Layer 10 of a small transformer language model trained on English Wikipedia (17 layers, counted from 0, width 128).
A neuron's activation on a vector x is GELU(weights . x + bias), where the dot is the dot product.

Input weights of the MLP neurons that the questions are about. A number n stands for (n - 500) times 0.0017.
n119 (bias -0.107): 676 304 584 458 597 594 322 470 538 500 492 703 302 832 450 723 666 547 480 638 383 550 719 393 404 380 470 463 467 461 434 640 492 479 446 509 656 529 452 467 253 644 424 350 538 409 716 496 256 302 621 517 315 271 597 546 532 370 334 641 589 637 329 541 557 513 471 466 331 271 304 675 379 480 517 712 602 683 410 521 664 361 417 615 487 668 765 562 649 392 899 347 688 735 659 366 280 602 367 487 570 719 636 558 410 845 407 487 705 534 392 266 429 455 421 487 476 541 267 639 475 337 471 652 659 363 574 382
n215 (bias -0.172): 879 410 579 506 671 694 785 442 613 786 664 573 451 626 511 352 839 770 478 407 539 337 303 604 478 796 363 629 478 546 530 608 280 792 494 297 585 584 565 618 609 511 438 262 664 459 187 442 182 439 616 230 268 614 596 276 522 620 204 550 669 789 471 461 533 415 877 251 688 798 406 777 315 586 801 517 828 691 671 602 565 512 674 368 961 155 423 518 907 564 262 427 581 431 354 427 466 420 758 599 655 375 511 226 217 276 586 454 29 562 276 845 398 210 466 351 815 778 222 518 355 253 343 555 348 385 583 540
n280 (bias -0.078): 573 551 226 260 902 412 402 297 748 518 637 709 322 587 637 548 750 424 513 554 205 509 430 294 500 586 487 696 437 743 585 389 663 661 351 628 374 445 302 402 548 525 483 465 819 540 387 553 491 382 552 504 362 290 496 496 595 749 657 661 400 678 408 433 354 582 333 380 630 644 471 746 496 545 465 446 496 735 450 848 508 625 423 539 776 457 387 626 469 625 448 576 351 491 466 272 457 513 641 642 631 275 276 670 437 624 631 452 597 414 585 391 388 425 555 718 591 204 405 585 530 504 474 572 230 706 576 686
n314 (bias -0.098): 572 603 590 775 677 283 362 779 275 523 290 531 273 335 716 361 539 631 852 636 630 634 639 620 513 513 664 316 133 723 519 565 594 610 760 291 436 406 626 702 495 522 355 412 151 650 215 426 418 704 466 518 536 608 373 348 418 749 496 500 330 583 565 491 570 618 230 419 555 486 284 449 280 474 560 469 537 698 350 491 414 645 760 642 206 319 447 481 500 467 595 594 463 620 464 423 413 514 657 221 531 582 567 509 593 442 463 564 593 500 446 179 387 421 473 509 738 264 519 749 376 500 388 571 388 178 647 682
n384 (bias 0.010): 496 442 531 459 124 334 240 473 469 528 392 293 616 554 389 550 664 704 660 435 305 624 473 550 440 364 675 641 657 591 342 648 525 604 650 491 648 646 679 407 772 754 540 340 420 667 504 359 518 675 475 385 643 765 701 588 538 332 544 416 186 487 523 448 379 799 367 554 604 721 648 432 283 165 600 400 432 518 352 433 721 477 434 491 350 402 478 313 694 463 714 408 455 614 607 616 414 495 425 431 679 536 636 376 181 540 419 783 535 313 549 867 558 267 584 663 620 368 402 569 180 589 566 657 433 532 246 496
n387 (bias -0.101): 526 457 742 592 496 543 629 362 604 312 370 500 446 129 427 723 370 537 487 660 759 427 669 695 583 392 478 315 224 424 250 355 409 759 681 438 535 294 408 659 465 308 526 415 504 662 458 646 496 551 593 660 461 708 509 298 625 336 346 534 287 416 181 500 626 509 440 487 557 742 597 664 672 512 504 470 597 729 403 721 525 491 573 557 663 847 517 596 416 522 557 341 359 314 392 426 684 399 289 482 564 513 333 358 445 444 478 364 236 248 599 407 578 202 457 390 729 628 236 563 436 257 440 474 664 721 457 583

Each question shows a token from some text and the vector x that enters the MLP there. A number n stands for (n - 500) times 0.014.

" back": 569 535 370 569 504 369 500 390 510 499 578 474 569 583 513 265 594 521 440 639 550 385 391 509 524 438 684 758 459 463 600 551 534 614 400 410 471 568 360 495 585 363 463 719 325 264 723 578 575 616 602 617 286 744 545 434 490 468 487 529 436 610 380 466 482 365 499 398 584 514 439 457 416 640 374 618 581 344 436 476 441 622 437 402 593 441 564 479 539 469 529 584 508 297 563 432 503 494 478 560 473 488 559 540 493 574 537 513 533 500 500 462 510 585 588 336 430 681 556 302 328 645 390 451 507 505 482 489
The most active neuron and its activation: n215, at about 3.1

" de": 514 516 469 418 530 408 348 467 405 532 350 491 528 482 451 432 620 282 374 593 408 512 411 645 437 456 462 613 408 447 492 609 468 547 498 429 568 575 531 503 435 583 541 620 341 284 529 685 429 531 585 645 466 763 591 612 512 597 552 476 482 595 419 405 606 541 407 607 536 677 531 407 560 478 446 560 512 426 335 426 453 688 526 595 571 380 639 469 408 465 473 426 443 401 549 573 544 486 580 629 390 445 567 527 556 706 456 615 581 545 589 502 409 558 482 449 313 605 503 107 485 738 455 398 501 378 325 539
The most active neuron and its activation: n384, at about 2.7

" \"": 442 706 536 364 432 502 379 478 323 364 371 555 575 477 512 344 591 267 475 638 625 491 415 535 464 544 613 641 543 604 562 583 484 566 426 427 574 567 539 418 610 497 511 607 367 318 659 542 524 579 676 573 513 475 535 463 525 530 523 473 590 593 255 503 479 415 398 475 527 435 479 303 569 706 413 651 463 221 441 514 473 595 651 544 461 463 489 606 403 427 484 484 546 384 559 521 476 395 406 582 450 506 492 611 489 502 426 560 591 542 531 387 403 533 625 345 357 620 475 371 404 459 400 505 443 463 672 792
The neuron with the highest activation: n314

" Victor": 548 576 505 401 380 470 314 548 442 506 485 523 376 653 589 335 610 403 419 577 466 383 358 622 492 419 530 498 487 642 498 483 383 512 539 418 477 454 607 587 572 336 568 608 345 230 583 618 532 443 560 676 455 556 628 572 432 587 550 542 535 552 515 398 643 439 439 383 724 473 337 349 545 499 455 412 544 408 461 443 428 617 480 671 462 566 553 547 340 428 655 422 558 405 439 516 497 569 659 640 337 516 532 526 585 593 386 681 386 401 559 516 404 567 710 382 439 606 621 287 417 541 457 545 442 551 429 661
The neuron with the highest activation: n314

" also": 678 627 632 539 420 480 435 566 418 444 457 467 509 435 562 351 631 490 665 578 612 325 617 599 484 598 567 439 497 351 487 621 471 578 302 447 554 504 264 638 463 430 631 602 397 262 535 545 489 548 649 703 424 634 642 589 414 477 536 565 511 659 338 503 592 434 521 474 574 540 440 475 519 570 456 534 550 432 301 523 524 537 436 611 424 502 591 535 477 365 488 428 438 393 527 441 532 446 520 577 360 525 485 530 386 583 539 498 498 293 477 472 405 423 624 332 452 806 563 397 285 436 495 343 510 560 501 614
Which three neurons fire most, strongest first? n387, n215, n119

"\n": 534 663 517 426 411 392 540 572 434 292 354 494 552 597 425 436 546 466 520 563 552 525 443 541 471 453 518 648 535 555 611 597 518 593 461 463 542 657 524 499 648 494 453 686 422 80 636 544 468 613 535 558 389 620 503 665 473 570 513 476 562 665 208 487 536 533 439 501 580 456 388 556 648 507 421 625 316 450 345 533 491 517 541 556 534 481 482 473 396 388 503 454 479 407 499 527 409 501 568 510 282 590 586 584 455 589 388 465 496 434 521 434 489 453 653 419 417 605 553 383 355 512 400 390 519 542 661 544
The most active neuron and its activation: n119, at about 1.3

"ime": 493 536 693 477 456 507 526 521 485 555 384 609 573 529 552 357 607 285 556 544 510 447 467 328 493 477 440 638 490 497 639 520 563 578 479 345 380 597 544 386 529 450 424 503 375 428 715 561 544 576 592 692 543 700 428 465 287 503 508 506 561 507 556 464 562 423 473 330 501 317 492 309 521 560 451 563 459 362 414 556 416 470 482 554 428 207 553 350 325 436 566 492 444 434 591 636 725 568 501 641 519 500 638 316 513 591 486 575 658 393 618 483 505 496 523 587 365 643 567 283 500 589 383 539 472 607 297 697
The most active neuron and its activation: n384, at about 0.25

"ring": 512 553 525 442 263 526 534 423 525 411 469 563 408 531 503 405 559 468 583 501 435 391 348 451 535 467 675 509 513 662 567 439 478 579 448 395 571 566 445 694 617 417 429 545 407 229 632 698 387 590 672 441 375 641 552 481 497 703 498 490 491 682 432 529 474 483 488 399 558 655 437 385 523 642 379 471 500 395 519 541 596 664 515 443 639 363 610 561 466 587 534 614 487 510 521 490 346 621 632 584 443 422 447 587 488 467 557 438 494 472 485 435 473 409 549 251 471 613 570 235 418 653 382 494 385 456 386 491
The most active neuron and its activation: n215, at about 9.6

" were": 570 549 597 415 448 443 488 624 436 331 440 614 571 476 417 381 617 507 649 527 531 371 464 462 542 468 553 568 521 529 422 527 431 662 481 342 439 594 373 441 580 477 597 666 260 239 595 567 437 544 634 492 436 703 562 596 492 673 475 539 572 559 434 441 556 492 526 485 449 545 555 468 469 636 462 503 596 420 372 553 606 433 431 606 526 488 644 548 488 267 472 395 489 406 388 487 452 603 522 633 400 601 497 437 399 601 556 395 504 469 512 472 420 542 675 162 393 665 657 288 347 508 567 411 599 474 492 594
Which three neurons fire most, strongest first? n215, n387, n119

" record": 472 512 552 513 460 480 341 470 461 292 402 512 651 448 580 335 631 437 494 615 571 294 462 631 516 471 520 547 443 582 498 565 466 482 395 368 585 539 386 545 648 418 613 546 319 250 777 592 538 714 668 615 553 578 475 555 328 629 541 460 514 599 522 459 513 580 453 590 526 285 481 495 473 584 370 533 564 515 492 403 564 665 470 497 522 390 512 478 509 422 540 514 623 323 554 537 607 505 590 531 389 436 421 531 480 683 406 442 596 438 429 308 517 453 553 308 463 618 592 403 362 542 332 424 511 573 475 588
The neuron with the highest activation: n314

" Pon": 474 607 572 463 560 433 405 387 410 454 481 541 367 593 452 330 594 247 420 397 474 453 407 515 501 383 478 704 358 623 536 527 402 570 462 472 517 409 595 615 498 508 538 649 423 427 670 717 448 479 591 624 369 669 488 475 476 617 551 565 435 655 509 416 459 389 252 302 585 529 407 405 513 468 462 537 510 279 443 468 449 522 387 641 582 560 657 509 407 371 556 441 555 405 513 537 580 412 521 654 472 548 715 459 520 637 558 598 350 475 485 476 359 551 648 613 400 590 576 325 475 586 579 610 509 608 268 677
The most active neuron and its activation: n280, at about 3.2